Layer 10 of a small transformer language model trained on English Wikipedia (19 layers, counted from 0, width 64).
A neuron adds its activation times its output weights to the MLP's output. To switch it off is to set its activation to zero at one token and run the rest of the model.
A neuron's activation on a vector x is SiLU(gate . x) times (in . x), where the dot is the dot product.

Input weights of the MLP neurons that the questions are about. A number n stands for n times 0.0021.
n36 gate: -319 -270 108 -38 124 -128 124 334 93 83 58 -187 -176 -13 101 -337 -120 107 -185 -290 -98 186 28 91 -20 1 11 38 -96 61 5 -83 40 82 -91 -110 45 29 107 281 142 99 87 -43 161 35 54 -158 195 -65 41 98 161 68 -49 159 -67 32 -16 -68 -112 38 -89 -127
n62 gate: -112 45 9 100 -205 -146 -225 52 230 -56 -169 275 -66 -26 356 -98 -103 47 3 67 -20 87 17 -3 113 -13 -35 -79 -69 5 -123 10 36 32 -45 114 5 -166 74 146 -83 -26 -29 16 121 115 67 18 162 17 104 -129 -91 35 103 -138 121 29 -178 198 174 -14 227 -115
n87 gate: -33 157 -30 46 -146 20 -117 6 260 63 131 69 70 68 3 -33 -76 168 -81 -20 151 95 140 78 -69 -128 13 -142 -78 -119 -178 55 -21 -200 9 -47 -82 -69 -141 -198 -166 129 -238 31 167 -146 -207 77 186 173 310 -149 229 -39 135 -26 118 -112 -212 228 85 -93 275 -141
n107 gate: 199 36 -325 70 -123 55 -214 -145 58 181 -194 17 135 114 96 -185 -78 0 -62 160 23 -98 21 -184 -106 -16 35 -83 74 132 -9 123 8 -61 32 -137 108 265 -160 -166 59 -27 134 -180 -84 72 -169 -73 -285 -210 349 64 253 273 153 -191 68 77 24 21 -236 -98 134 84
n111 gate: -188 -254 51 -119 -73 106 209 -202 -243 22 -363 98 -2 392 56 -122 -58 -70 79 1 -30 -157 63 -59 14 -286 -67 -86 -78 56 -121 45 32 13 -82 277 71 -75 -103 -110 -12 -48 213 94 -279 35 80 115 -57 -49 50 -167 144 165 79 -29 -23 26 -116 158 52 -74 -59 -116
n115 gate: 140 -102 -80 -174 -19 131 -150 102 226 63 127 215 -7 -215 207 168 -147 -19 -259 -36 49 -297 -91 -6 200 -25 -38 102 -216 -140 -153 -29 -5 60 241 19 -271 -63 98 -77 169 -26 -6 -39 -22 29 -324 -26 39 -83 -121 -104 167 -26 235 80 47 -6 126 -161 -131 363 -16 -145
n138 gate: 74 -175 -190 -142 -152 192 -31 208 -261 287 165 -138 37 -65 143 -270 36 38 -28 138 38 210 -35 219 -162 -15 46 -46 44 61 88 -51 -100 -188 301 -116 -122 150 -234 225 -128 168 -67 161 -111 -243 -12 -87 190 -167 394 79 -240 -75 -98 -41 -320 144 164 -158 -138 198 -263 -65
n156 gate: 43 -202 -308 -115 32 10 -236 -374 -174 176 -112 -320 -72 -120 -160 122 70 51 108 -86 -153 270 -44 -35 -231 -66 42 -109 -101 250 -105 133 -10 290 164 -142 -193 -97 262 87 257 251 140 295 67 -251 -40 -54 -26 53 136 102 -33 59 194 135 32 -191 158 87 -221 3 59 -330
n171 gate: -79 172 27 -148 141 -35 -244 29 112 79 -155 10 -121 256 -92 -31 228 63 58 -197 -85 192 29 -31 42 -58 -33 -225 3 258 -269 36 172 77 -48 -63 31 -110 -150 197 11 -48 -79 -103 -57 -39 -106 -125 -142 -134 194 58 173 85 -375 -144 1 131 13 318 133 -295 -181 -30
n180 gate: 178 78 -80 -331 -61 -170 -36 118 100 61 55 187 -116 -156 295 -151 -386 -41 139 -142 -166 -38 -85 -61 -174 -60 188 65 -90 -29 141 -61 156 147 -270 63 52 113 226 -86 6 187 51 73 108 113 -131 -273 -75 238 -149 -85 -155 108 137 -248 105 -131 -66 28 153 -110 174 16
n183 gate: 144 225 -66 31 16 -97 1 -81 -31 46 44 -47 158 -58 -97 174 12 102 -58 -150 -224 -140 99 12 371 -178 89 -64 -126 -39 67 -116 119 -15 -146 122 -25 -273 81 -88 -109 -82 198 -155 179 75 -206 114 -54 -153 102 46 17 161 -131 -14 -39 -210 -151 -28 6 155 -131 119
n36 in: -29 -9 247 -207 124 -65 265 -145 16 -177 296 141 -3 -53 -41 -85 379 215 -227 64 186 7 191 66 -103 20 220 -198 196 -40 226 16 -43 -231 -34 -128 -50 -143 24 -48 -115 33 -91 98 -139 -70 -144 70 -128 20 35 -34 -87 -178 59 -21 189 148 -160 -98 67 -30 -44 -139
n62 in: 51 -244 -42 -47 -99 44 -27 56 -205 -3 -156 224 -66 -206 -26 -97 2 -132 -9 187 365 237 -63 -248 -33 -360 152 -84 -146 -122 -177 107 -210 218 -39 201 211 175 -48 71 -59 -26 -62 34 -202 191 44 -113 -104 -95 10 97 299 -183 101 56 -383 97 -143 -164 117 23 158 96
n87 in: 149 -55 -124 -58 -194 237 378 -135 214 -156 48 -121 -266 133 -14 -68 73 89 -271 -83 53 165 123 -85 -103 131 -51 181 179 140 -89 100 141 -16 -48 -306 -137 -86 -82 -150 148 43 22 107 42 -266 -147 -97 71 71 -29 160 -149 -6 -200 65 70 51 232 184 163 58 93 -114
n107 in: -164 74 153 153 -97 -7 -34 -31 115 -173 -172 103 194 -227 -160 -49 262 -153 225 -430 -140 103 46 168 94 -122 -136 55 70 -205 -87 -136 -225 198 4 31 -37 1 -48 94 -87 92 -36 73 29 -220 135 -2 142 -33 3 60 82 33 19 169 66 2 130 75 153 -190 -120 157
n111 in: -135 -37 150 100 95 96 -9 100 248 -67 204 307 169 -160 -92 -153 126 99 188 51 281 -78 27 315 7 161 -64 -3 -3 104 243 -82 -198 177 17 -203 64 109 66 -72 -59 -210 359 13 48 6 143 52 68 -337 4 -188 -153 118 -130 10 -69 -73 -49 -109 -30 281 -130 -85
n115 in: -135 127 50 19 163 -138 -16 -59 -219 -148 -184 -167 28 60 200 12 38 152 116 -96 -25 205 1 -57 -38 2 -61 99 -87 79 -41 -5 84 121 -107 2 17 97 74 221 -94 43 -88 190 -23 -278 352 167 107 94 221 -6 -56 -30 -47 15 -40 -85 -163 39 -55 -76 -177 -48
n138 in: -93 -31 -66 -203 38 181 -6 21 277 97 -2 -185 -37 -2 39 41 386 -185 82 49 30 208 60 53 -205 -48 -88 -2 118 95 -32 -84 -157 -56 176 -151 52 -99 -260 164 -24 104 133 140 -269 108 30 -105 126 53 17 257 -77 -28 -298 116 -220 168 -39 161 -154 319 -140 -90
n156 in: 127 169 53 -129 110 170 -18 18 -62 37 57 4 -42 -102 -467 -280 -48 145 82 39 216 -48 -44 39 50 -74 -256 195 304 -65 216 -215 -69 -191 104 -208 182 123 93 91 -105 269 -342 -120 -214 -5 43 126 199 43 193 58 108 -172 203 -76 -140 302 28 70 -30 145 121 53
n171 in: -96 136 -102 129 190 175 49 -273 10 -1 44 101 41 151 121 141 290 84 -82 59 -143 157 -197 55 -314 42 147 -51 -343 221 102 -120 2 117 -46 -136 83 -112 -118 313 -177 -1 3 -131 37 58 71 58 61 152 40 -189 77 -17 -247 221 -308 49 -77 -70 -65 160 30 -165
n180 in: 114 171 70 -369 26 -60 105 -47 -58 79 21 180 47 -25 198 65 -143 -12 66 29 122 102 0 -247 -96 -152 71 -139 -43 218 197 17 125 278 -56 60 -133 152 25 197 142 81 114 246 29 -54 8 -124 -163 290 -110 -352 -112 -75 85 -236 -72 -181 -9 -22 -235 -183 -193 177
n183 in: -29 -114 229 210 -117 45 65 -94 -132 171 69 259 86 -58 85 85 11 37 -108 257 2 108 -178 -76 -91 -76 -31 44 -13 -266 15 115 89 93 116 199 -39 -4 58 35 77 -3 -181 237 -98 6 24 -175 80 -245 -38 87 -353 -120 -137 197 -127 -70 86 -76 -31 3 99 -273

Output weights of the MLP neurons that the questions are about. A number n stands for n times 0.0015.
n36: -67 -52 159 -52 204 -80 37 -167 -106 37 -84 -255 72 -146 7 -163 139 154 -276 153 310 71 144 -37 -79 -37 -101 -41 186 -90 14 -223 -76 -96 -40 -48 -2 -87 -251 112 -9 -1 128 126 85 4 205 -54 -119 62 -2 57 122 128 21 -228 -139 41 -8 -54 -127 23 -175 -98
n62: -2 -6 -118 169 163 175 103 -25 -363 124 -106 59 133 -253 -422 79 -70 -293 117 -120 70 -49 15 89 9 -106 273 69 131 -127 -246 51 -248 171 -134 -111 10 128 153 0 -87 -261 81 -124 -199 -36 -67 -339 -80 127 -105 61 143 -230 -89 19 -306 -175 -16 -86 -51 -163 34 219
n87: 67 85 -31 121 84 280 265 253 248 -77 -13 -122 -56 -49 86 -142 -175 42 -196 -13 99 37 -12 -11 -175 -42 -40 -86 0 -127 64 -26 17 -148 -119 -47 -51 42 -254 64 -78 121 -356 -26 256 -258 -75 25 151 129 310 75 110 -86 104 140 81 -129 -101 4 -79 -198 54 -64
n107: -12 70 -71 -88 153 -42 -102 121 -37 186 96 111 17 119 120 -44 -27 -42 47 180 171 -52 -10 51 124 180 73 -166 -26 -173 -27 174 -120 89 162 -35 120 29 -144 -44 4 6 -62 -114 24 19 -13 113 -197 -58 209 305 27 237 43 -218 263 271 -31 -113 119 -166 124 29
n111: -81 -177 -104 -30 -150 28 2 -6 -117 -150 -197 156 -86 10 120 -306 87 -489 -140 -18 -24 122 -38 22 97 -129 69 -60 60 -123 50 15 -58 -13 -74 242 24 -23 66 -271 99 15 -22 -4 -235 -255 -19 -152 84 80 172 -91 14 175 142 -26 -9 -74 -132 -186 171 43 -15 114
n115: -227 -47 -257 -97 27 104 -163 -117 -125 126 109 -52 -262 54 23 116 -21 -7 210 -16 59 -12 26 148 -48 -197 -188 2 2 118 -84 -21 177 -66 -273 172 -97 35 96 175 75 158 -1 -15 -58 -237 31 186 -78 102 218 23 -52 162 97 -59 -91 -1 -80 2 -50 -93 198 -165
n138: 1 -204 129 -123 -105 87 -125 80 -3 -85 69 -109 -183 -270 57 -25 165 -70 10 281 -116 125 19 210 -201 -39 -8 26 81 259 -120 -49 -63 -196 12 -9 -24 -27 -4 -6 -367 30 -34 119 -230 -251 -15 -92 314 -82 88 -113 -28 -23 -147 -121 -43 -209 23 -167 -100 1 -215 -241
n156: 9 -170 -41 -35 4 -52 -93 -37 133 137 101 -106 55 -25 101 44 -262 77 -77 -177 83 72 -132 -14 -78 -36 -184 -53 -83 85 -139 194 -33 -51 125 21 50 181 88 198 77 -38 27 -79 -73 -3 -58 -367 -69 -29 -23 174 -104 -2 294 94 -181 -177 291 121 -68 120 -19 -174
n171: 198 53 22 24 -101 102 -24 -170 125 -18 -89 81 -94 205 8 153 -17 -187 -92 53 -321 -4 52 43 53 -29 -90 -133 118 92 -41 3 -223 122 215 74 89 -50 212 -127 16 -92 1 113 150 182 -124 -145 -128 -9 -206 -50 -21 -46 -37 -142 265 45 -17 76 246 -197 -51 -44
n180: 12 -102 109 380 111 159 39 -75 -205 -13 3 -204 -23 -81 -107 182 231 13 -133 -64 -74 52 13 95 82 53 31 70 -28 -65 -174 77 -221 -47 308 144 11 -128 -222 -15 56 -167 33 -210 -98 -29 130 98 129 -203 70 194 163 -192 -212 268 -36 184 8 34 31 19 -167 72
n183: -36 -71 -51 -328 100 289 -27 174 92 168 28 -18 -189 45 -109 -171 46 -276 18 -42 71 0 -116 17 -245 126 -82 13 69 9 96 37 4 -62 -34 -110 27 93 -120 -184 -135 -28 -91 31 -26 -43 136 -132 247 172 109 -22 89 -86 263 264 189 46 184 -96 83 -106 -161 39

Each question names a token from some text and the token that comes next. It shows the vector x that enters the MLP there. A number n stands for n times 0.0045.

Then comes g, the gradient of the next token's log-probability with respect to the MLP's output, scaled to length 1. A neuron's effect is roughly proportional to its activation times (output weights . g). A number n stands for n times 0.00096.

" |", then " Pts"
x: -147 -57 -112 84 87 207 147 135 -66 28 11 -32 -25 -47 -210 36 123 -219 -104 211 57 89 97 154 -106 -62 57 -59 101 -57 89 74 -145 42 75 -14 74 -6 169 151 -157 -215 -42 12 -9 89 67 -52 119 -100 -134 160 130 110 -73 158 -237 90 13 42 48 -221 42 -51
g: -284 -107 163 -109 -119 -298 189 -35 158 -25 153 -57 310 -48 35 -53 143 49 22 -238 134 159 -91 138 -84 132 59 30 -28 158 103 65 15 -20 -173 151 -93 131 -71 25 -215 206 108 64 69 -19 -4 -114 4 -187 -78 33 116 82 -55 27 118 -71 -207 -193 -124 139 -117 -137
Which two neurons, each switched off alone, lower its probability most, in order? n138, n62

".", then " In"
x: -21 -173 -165 22 -107 105 113 71 -211 88 -192 105 -156 -73 -67 128 -47 -98 115 42 134 24 82 -64 102 -110 297 -20 17 -157 -91 183 -233 -17 -95 -13 -28 82 26 -9 -153 -3 41 -62 58 72 120 -160 -98 26 -143 36 116 -192 -129 70 -30 -29 -29 -45 38 -151 -93 130
g: -11 -50 29 158 -37 -59 -175 101 -109 -55 -36 -24 -12 73 193 151 -195 134 71 -244 -271 82 -119 -101 -19 -48 25 227 -298 -49 18 -140 95 -14 -23 -187 244 -26 -221 60 -16 119 100 26 -6 63 -142 -65 -161 38 109 253 -92 -15 -78 -28 -6 -101 274 -257 -55 -56 177 134
Which neuron, switched off, lowers the next token's probability most? n111

" Ve", then "ett"
x: -197 -17 203 -62 23 -13 -19 -56 111 -18 38 79 -133 -103 -92 77 -112 -131 46 -158 173 40 -115 24 52 73 168 -7 148 -68 -42 209 96 64 80 -131 128 -90 88 -372 40 -98 -136 59 52 137 -1 -70 -214 40 -207 233 41 -87 -85 108 -119 -47 142 -34 7 156 103 -61
g: -106 144 62 278 20 112 -100 64 -106 -113 34 -209 -16 17 77 146 145 21 -105 59 160 -312 -37 20 -151 -134 -99 -216 112 -56 275 40 -118 -23 -89 -41 99 -20 113 -53 -26 -173 282 -157 165 -300 3 -96 56 -94 -43 -188 53 45 -142 -123 120 158 150 -85 30 27 -34 -159
Which neuron, switched off, raises the next token's probability most? n180

"Ro", then "y"
x: 40 -7 280 244 19 115 -64 -137 70 133 -69 11 55 12 -34 111 -156 -78 108 -136 -227 0 -93 78 164 -133 60 17 33 14 49 -117 92 26 -5 43 23 -153 88 -188 39 -136 -87 -68 144 -56 -92 -142 41 -208 -286 191 118 11 -62 -74 -130 43 89 71 -125 99 -76 153
g: -105 -18 -153 3 52 192 17 37 -275 154 -13 -10 213 71 254 -120 -41 50 131 -5 18 -11 -106 58 -56 -5 -248 -158 191 73 60 -90 -109 70 -101 -14 290 -40 38 -183 -102 -409 -127 52 -67 21 -63 38 100 112 -163 -55 -163 105 -90 -160 241 -97 -34 137 -179 -50 23 -20
Which neuron, switched off, lowers the next token's probability most? n183

"OH", then "L"
x: -45 48 134 115 51 106 222 -137 22 92 -6 131 -84 43 -46 17 -1 -161 182 108 -53 -87 60 39 1 -49 197 -101 -9 71 19 100 1 174 51 5 -44 81 88 -245 84 -210 67 -266 53 167 -24 -153 -191 -28 -158 141 96 -71 -82 -38 -257 42 -43 125 21 -173 -174 -24
g: 20 -120 72 -72 -115 40 24 71 188 60 -88 52 -3 34 -15 149 -55 20 -67 149 -184 11 -74 -239 20 171 -28 -141 102 113 -197 -25 46 -46 -60 221 83 145 -82 -97 -3 12 219 -122 -318 171 -357 50 272 -195 -119 7 268 -18 202 28 21 53 54 -61 -34 168 26 -150
Which neuron, switched off, lowers the next token's probability most? n156

"u", then "."
x: -27 64 39 -225 -48 14 115 -21 -152 -71 30 175 42 -126 -28 -42 -137 153 -65 244 189 51 -25 -9 -32 -199 46 152 90 -110 -66 72 249 2 10 -47 26 -125 208 -174 89 -85 -19 -23 4 19 8 -63 -471 -29 -61 154 114 186 -77 2 -67 63 -5 -74 18 -109 -127 -108
g: 168 81 -9 -190 -12 8 -9 63 -179 -197 -110 130 102 178 33 -177 197 227 273 -64 3 -54 -95 36 -165 -162 74 16 -27 218 277 -43 -95 61 24 -101 -44 -162 20 142 69 -136 108 32 86 -102 163 98 212 -139 -51 -121 -115 -127 180 233 74 27 28 -66 -90 -266 -131 -21
Which neuron, switched off, lowers the next token's probability most? n107

" administrative", then " difficult"
x: -20 96 -1 162 61 135 213 155 -185 132 19 89 0 31 -61 86 33 -216 -27 186 -34 82 -175 -91 80 -109 38 127 75 -91 71 174 -32 17 -54 -150 -204 207 49 -258 55 -9 -163 9 92 117 113 46 -23 80 12 149 67 -226 -170 73 -206 -17 116 -6 19 -205 14 -15
g: -91 88 -54 68 -39 11 -66 -189 0 -130 -38 58 -29 83 152 3 -182 181 -199 -23 122 -50 113 322 -354 141 -53 -62 -84 121 1 26 107 -100 -4 -42 138 171 -145 -48 -88 -66 6 219 323 176 -42 47 -14 93 -164 -259 -100 -29 124 -115 37 138 96 225 -60 -44 162 71
Which neuron, switched off, raises the next token's probability most? n111

"ge", then " hit"
x: -82 -66 131 -23 111 -7 39 55 -50 98 -70 -106 129 -52 -139 51 83 -1 184 215 42 193 -144 144 -96 -120 44 79 42 120 266 -37 9 102 -124 -74 97 208 162 17 -18 -43 -146 123 -16 -12 144 11 -219 -225 -46 168 -47 -112 -21 49 -215 10 175 32 -26 -69 -310 -33
g: -280 -85 89 -31 -38 203 -80 23 -191 -234 106 112 -57 -145 -129 120 -13 -304 37 78 -159 94 -31 45 169 202 -47 -130 -68 91 -61 -103 -162 99 -127 -203 261 84 -161 28 87 84 61 41 60 -31 18 163 -75 -137 -158 -200 -19 38 -83 -206 24 181 107 233 38 -13 93 144
Which neuron, switched off, raises the next token's probability most? n156

"-", then "Provincial"
x: 37 -29 19 56 -18 126 8 -92 -96 7 25 33 262 -58 -112 17 -34 91 114 -105 -56 -60 -114 -141 -158 -8 149 23 -23 58 12 -22 152 12 -13 -69 -109 107 157 61 -60 58 -207 -144 -97 149 -132 -214 96 -5 -221 303 103 -282 -184 63 -60 56 -268 11 28 -7 111 72
g: -276 33 -107 -126 134 121 -71 49 -74 -197 -172 -2 78 95 167 70 38 -213 -53 91 -132 30 196 -393 -10 -176 8 30 192 -155 161 -42 -56 -37 -131 -7 -37 -160 -17 -161 167 0 -109 -255 -112 -58 62 -64 29 -177 180 -112 -40 14 -176 73 32 195 135 -110 169 99 -36 -34
Which neuron, switched off, lowers the next token's probability most? n111

"-", then "in"
x: -63 -89 -95 15 -149 35 -109 0 -164 -66 -114 177 156 21 -164 88 -172 -20 305 83 -72 -77 -77 -72 -20 51 -22 100 11 113 132 277 -26 11 92 -84 -74 170 190 -45 -77 69 -147 -37 -17 71 38 -270 -64 -71 -65 295 58 -165 20 39 -46 -68 -144 95 -12 -62 -185 0
g: -59 -84 -73 61 -27 129 3 115 -37 -6 26 -135 112 -41 103 58 49 164 -138 -248 88 63 -234 34 -224 -240 -222 96 95 17 158 287 -58 17 -28 -322 162 170 -87 21 164 -203 238 -12 -224 -19 -55 -160 137 124 149 -32 51 115 70 -20 -4 -49 94 58 -205 46 -79 81
Which neuron, switched off, lowers the next token's probability most? n156

" become", then " a"
x: -189 -3 -143 18 6 94 118 47 -122 -80 -94 134 -19 -166 -90 144 -45 -118 4 93 17 -8 -65 48 151 39 139 137 -63 -30 -147 179 -146 10 -131 -133 -29 231 -22 -173 -47 -144 -53 11 26 140 124 -201 -67 -90 -236 45 -22 -152 -160 -24 -65 32 -45 -91 129 -239 -74 144
g: -38 -57 -58 -110 -144 11 -100 -261 77 139 -259 80 103 11 -121 79 111 -177 -208 318 202 -20 187 -18 -53 55 -29 -116 194 41 -39 -129 -55 6 -55 -118 -148 46 160 92 121 25 -80 -197 25 32 129 -21 -162 -150 11 -200 205 175 101 -204 130 45 -166 -113 -75 -193 117 82
Which neuron, switched off, lowers the next token's probability most? n36

" ", then "2"
x: 61 -28 -21 7 -21 75 -27 34 -125 19 -177 -11 -34 -1 -27 -33 -71 -291 147 -34 13 10 -15 -44 -145 11 338 -15 -98 -68 -12 9 -285 14 -94 67 42 161 181 -78 -134 30 -129 -175 -33 104 94 -228 -54 37 -139 176 -121 -130 -146 205 -120 29 -4 104 101 9 81 56
g: -179 -67 88 -60 210 170 209 -52 -147 159 -164 -64 86 -80 163 -106 -206 47 85 -99 6 174 142 -102 146 -90 242 79 54 -119 -18 -38 132 -17 -150 111 -3 -63 -192 -52 20 154 -60 193 -112 -143 -253 -39 137 -108 72 -208 -188 170 -129 84 -46 -324 25 -89 -98 36 -5 -5
Which neuron, switched off, lowers the next token's probability most? n180

" Lan", then "aud"
x: -49 -69 156 54 116 64 -39 -97 164 -131 26 233 122 -153 1 75 -186 -109 62 46 14 65 -60 72 -67 33 19 -13 182 -147 -74 110 -133 59 35 79 -96 -92 27 -252 113 -102 -85 -269 212 66 148 -182 -48 -20 -182 156 -34 -194 39 -15 -223 -69 -7 -192 -36 98 31 5
g: 150 -51 39 41 -147 -118 133 154 114 -78 -141 -81 -67 -66 31 234 183 37 11 -5 331 -163 193 53 69 67 124 104 53 -86 104 127 -17 -148 111 -213 -149 -57 237 16 62 182 133 114 -75 -156 -116 1 -30 24 38 -210 29 -153 90 91 -149 -91 -55 -67 377 124 173 5
Which neuron, switched off, lowers the next token's probability most? n115

" he", then " played"
x: -81 153 21 151 -64 93 150 20 -92 113 -87 173 -95 -72 -72 163 -188 -22 101 164 -43 9 11 20 -29 -264 55 11 -16 -72 -107 84 -72 65 105 -149 3 179 92 -260 0 -28 66 -5 97 128 -53 -147 -36 -85 -206 56 54 -249 -127 37 -109 -117 122 64 107 32 97 262
g: -424 183 -211 -147 -66 35 -169 290 -56 -19 -121 19 57 -44 43 20 -12 -233 -127 42 83 -22 -206 -152 46 8 50 27 77 29 -150 44 -134 108 124 -9 82 191 -254 2 -16 257 249 37 119 67 7 -17 -69 -81 -184 -64 -110 165 120 -122 -183 27 -48 -48 54 81 -110 -22
Which neuron, switched off, lowers the next token's probability most? n36

" ", then "ci"
x: -54 51 -5 -100 -9 24 -65 -3 -4 37 -29 108 98 7 -31 2 -226 -95 49 211 -51 -119 77 112 -20 -69 327 68 118 -124 128 -34 35 -18 -39 -28 -95 30 233 -46 -95 45 -116 33 -54 155 -7 -278 -94 -56 -179 260 -102 -17 -218 74 -118 -21 34 -62 140 -43 49 -115
g: -160 -96 -101 121 -54 -35 -88 -124 -154 113 53 122 6 -98 52 -55 -227 -159 -105 135 20 179 5 -304 -156 -62 -118 154 77 -91 -230 -136 -114 -66 -19 -38 -133 -17 -20 -71 -95 184 -60 47 -47 -214 -100 42 224 -181 -125 123 -227 116 110 150 -171 -284 -72 -49 173 100 144 -59
Which neuron, switched off, lowers the next token's probability most? n180

" |", then "\n"
x: -30 -39 -95 15 -142 275 -63 91 -141 -33 -37 59 11 -4 -54 139 -74 -101 -116 293 150 -27 59 165 5 -128 178 8 153 -231 80 13 27 3 14 -21 -15 5 148 -48 -104 -168 110 -85 -3 244 -21 -55 66 -30 -72 187 5 -16 -75 166 -17 4 -130 39 -19 -303 58 107
g: -42 -238 -233 -85 80 117 134 -22 -182 224 -36 47 156 14 -91 -186 48 112 -83 -81 317 -140 131 36 215 -71 63 -171 -3 -90 265 30 47 118 138 153 97 43 -74 52 57 -196 165 195 95 -127 156 -74 102 -217 -59 91 198 -31 -73 206 -53 45 105 -124 115 -2 -17 31
Which neuron, switched off, lowers the next token's probability most? n180

"EC", then " Mont"
x: -64 -45 83 21 55 131 59 -210 -89 129 147 7 -38 139 -43 172 125 -238 -76 -137 -62 34 -172 121 -56 -105 190 2 -48 72 112 130 45 -11 35 83 62 27 157 -145 114 -52 -48 -106 -37 217 110 64 -277 -94 -97 -95 127 -110 -115 130 -177 26 -40 -41 119 -131 -169 -102
g: 70 -39 157 178 -47 179 -112 50 29 -2 -130 -11 180 77 70 112 -82 146 68 -57 -80 -259 32 -199 -106 84 -324 197 212 128 -88 -290 83 158 193 -9 -131 -179 258 103 142 4 -10 21 21 208 -91 -68 182 -44 -78 -180 -94 -2 3 69 37 -201 110 -39 -9 132 -35 24
Which neuron, switched off, lowers the next token's probability most? n171

" |", then " GD"
x: -177 -70 -163 77 99 217 126 117 -98 4 21 90 -7 82 -168 121 20 -324 -46 243 72 37 30 161 62 -181 44 -14 -27 -19 65 -14 -64 -4 82 39 232 62 185 -21 -96 -103 -19 -87 15 86 133 -33 -21 -88 23 179 209 145 50 157 -256 53 10 76 -36 -77 62 -108
g: -46 -282 123 -169 -30 28 -49 16 54 -90 50 26 29 -102 -189 -69 35 -110 -71 -317 20 22 -78 175 86 141 -53 -1 -113 96 27 -350 169 -129 -61 -63 -102 10 -133 38 153 224 121 -100 -147 53 19 -158 -127 -54 -49 -331 -130 -187 230 20 -97 90 -60 -78 113 -79 3 -213
Which neuron, switched off, lowers the next token's probability most? n111

" Mon", then "ster"
x: 12 -39 253 -90 -64 142 -163 24 30 42 134 -43 -3 -151 23 48 10 -190 -45 -49 -37 -64 -193 18 -102 -112 42 76 234 43 13 270 165 -5 19 6 29 -45 48 -213 -17 -139 -92 20 40 92 157 -100 -37 -205 -59 227 81 -333 -58 72 2 -179 105 -15 -4 65 148 14
g: -192 -215 -110 -58 123 43 -107 70 202 119 -119 80 -52 -225 52 118 -171 180 -127 77 0 -152 -113 -55 -75 183 42 121 -123 261 -112 109 70 -68 110 34 159 117 -210 42 6 -84 6 42 4 84 59 54 40 -241 11 -20 25 251 152 -65 -72 215 138 -13 145 209 202 254
Which neuron, switched off, lowers the next token's probability most? n62

" Pat", then "t"
x: -90 -7 194 25 17 42 5 -129 90 28 36 148 -78 -100 -1 69 -144 -196 60 -44 330 -13 133 34 80 229 132 66 57 -117 -67 50 -12 101 110 -55 151 -27 130 -345 4 13 -53 -90 10 196 117 -22 -22 -20 -205 257 112 -75 34 55 -21 -78 74 -95 -126 -10 63 -167
g: -65 165 27 204 223 -81 51 -231 21 -124 -201 125 -241 -121 -116 -144 -218 155 -71 -192 -223 102 -115 -12 -39 19 42 45 67 99 192 -34 245 40 -40 -70 176 61 44 -93 245 135 -72 -51 -196 32 -12 -23 -20 -159 2 168 -5 -239 -4 136 38 -134 78 118 116 26 128 190
Which neuron, switched off, lowers the next token's probability most? n115

" college", then " professor"
x: -94 133 -44 183 156 9 169 -17 -167 76 69 15 55 -65 -155 24 -108 -328 15 292 13 -89 -62 2 49 5 162 -14 -132 -57 57 174 -243 97 19 1 -62 112 3 -122 66 153 -113 -103 -49 24 98 -4 -101 -22 -103 163 20 -168 -169 -22 -154 70 -108 43 -34 -226 -269 47
g: -62 -159 -79 382 45 -117 181 -118 249 124 21 101 83 -47 112 -106 -11 115 23 -38 14 62 154 -133 -5 -114 -27 161 65 75 -77 -98 -137 -97 9 -229 -18 -33 -32 -2 -146 20 50 -118 -88 -168 -85 65 41 64 354 70 140 -193 -223 43 59 119 -161 -180 205 0 -237 83
Which neuron, switched off, lowers the next token's probability most? n87

" |", then " Lake"
x: -42 -122 -50 203 -124 278 44 95 -123 -59 -135 48 -4 39 25 131 -3 -238 -128 90 42 67 95 -28 30 -26 51 -54 161 -18 -96 -24 -265 23 27 82 45 10 199 51 -110 -227 -183 -89 -160 272 28 -33 -68 -19 -76 144 4 12 -34 99 -70 74 -52 52 21 -143 -20 127
g: -210 -100 58 15 239 153 -102 -20 -106 10 39 84 139 -179 192 -27 -42 7 118 93 -72 -307 -166 -114 -92 216 -100 77 -181 -142 0 111 -23 7 81 48 -331 36 -121 99 -144 28 -167 -27 60 41 86 -107 -230 -150 5 -36 85 84 -40 -314 -67 -167 -50 194 11 -43 -166 -118
Which neuron, switched off, lowers the next token's probability most? n111

" |", then " City"
x: -82 -110 -163 15 -54 267 21 115 -93 43 -25 27 -77 56 -55 120 63 -308 44 256 138 77 16 33 -81 -5 86 -101 201 -214 45 147 -222 2 -36 -35 112 98 168 -43 -33 -126 -63 -140 -44 174 38 20 54 -69 109 150 124 -58 -5 163 -77 82 -41 38 -54 -229 51 96
g: 52 40 -23 -122 -113 -39 -51 5 -149 67 -127 -34 331 -3 234 75 -184 81 75 -104 -139 163 56 -199 -15 -81 92 280 45 -208 160 -64 -102 47 25 152 -89 39 117 50 29 -217 154 15 -9 -101 137 79 -269 36 220 127 -28 38 306 103 -26 118 -151 -220 21 -116 -45 -70
Which neuron, switched off, raises the next token's probability most? n138

",", then " it"
x: -73 -56 -18 -35 -131 59 -17 165 -129 -8 -165 227 26 -120 -71 112 -91 -182 -48 271 69 -89 26 56 3 -60 86 39 119 -138 16 171 29 -80 81 -142 24 -43 105 -39 -146 44 -31 -106 -32 140 -31 -111 -45 110 -17 78 -97 -90 -158 160 -55 -4 -214 -176 -56 -319 -79 219
g: 81 79 -182 -126 243 -295 227 3 -143 38 105 -5 29 172 -56 -54 165 24 157 -148 -233 -249 77 -54 -135 -101 187 92 113 277 59 63 15 38 85 -65 -55 114 -31 10 -126 92 116 -140 -67 53 51 -139 47 -192 -193 -116 -53 -214 -87 105 39 7 97 -118 -23 -68 -12 -289
Which neuron, switched off, raises the next token's probability most? n87

" Shan", then "kar"
x: -92 36 79 57 -100 12 -18 -10 90 -76 24 -17 -43 -81 -104 48 -175 -142 183 -29 151 117 146 -82 6 18 157 127 77 -129 -142 2 157 224 203 142 -53 -66 26 -263 128 -29 -73 -237 64 60 57 -223 33 -33 -22 227 78 -84 -128 -60 -66 -58 74 -180 -184 -26 -135 -8
g: -165 -185 -110 43 0 77 123 -176 106 32 -94 168 -49 225 -43 -92 -79 65 -26 -71 -103 208 93 -97 -54 -55 16 -17 45 -176 -58 -226 57 40 -64 151 -299 125 -388 -60 -69 159 -132 -50 -120 -145 40 38 -19 217 113 65 84 186 -183 -55 -149 -46 4 123 90 -148 -175 -204
Which neuron, switched off, raises the next token's probability most? n115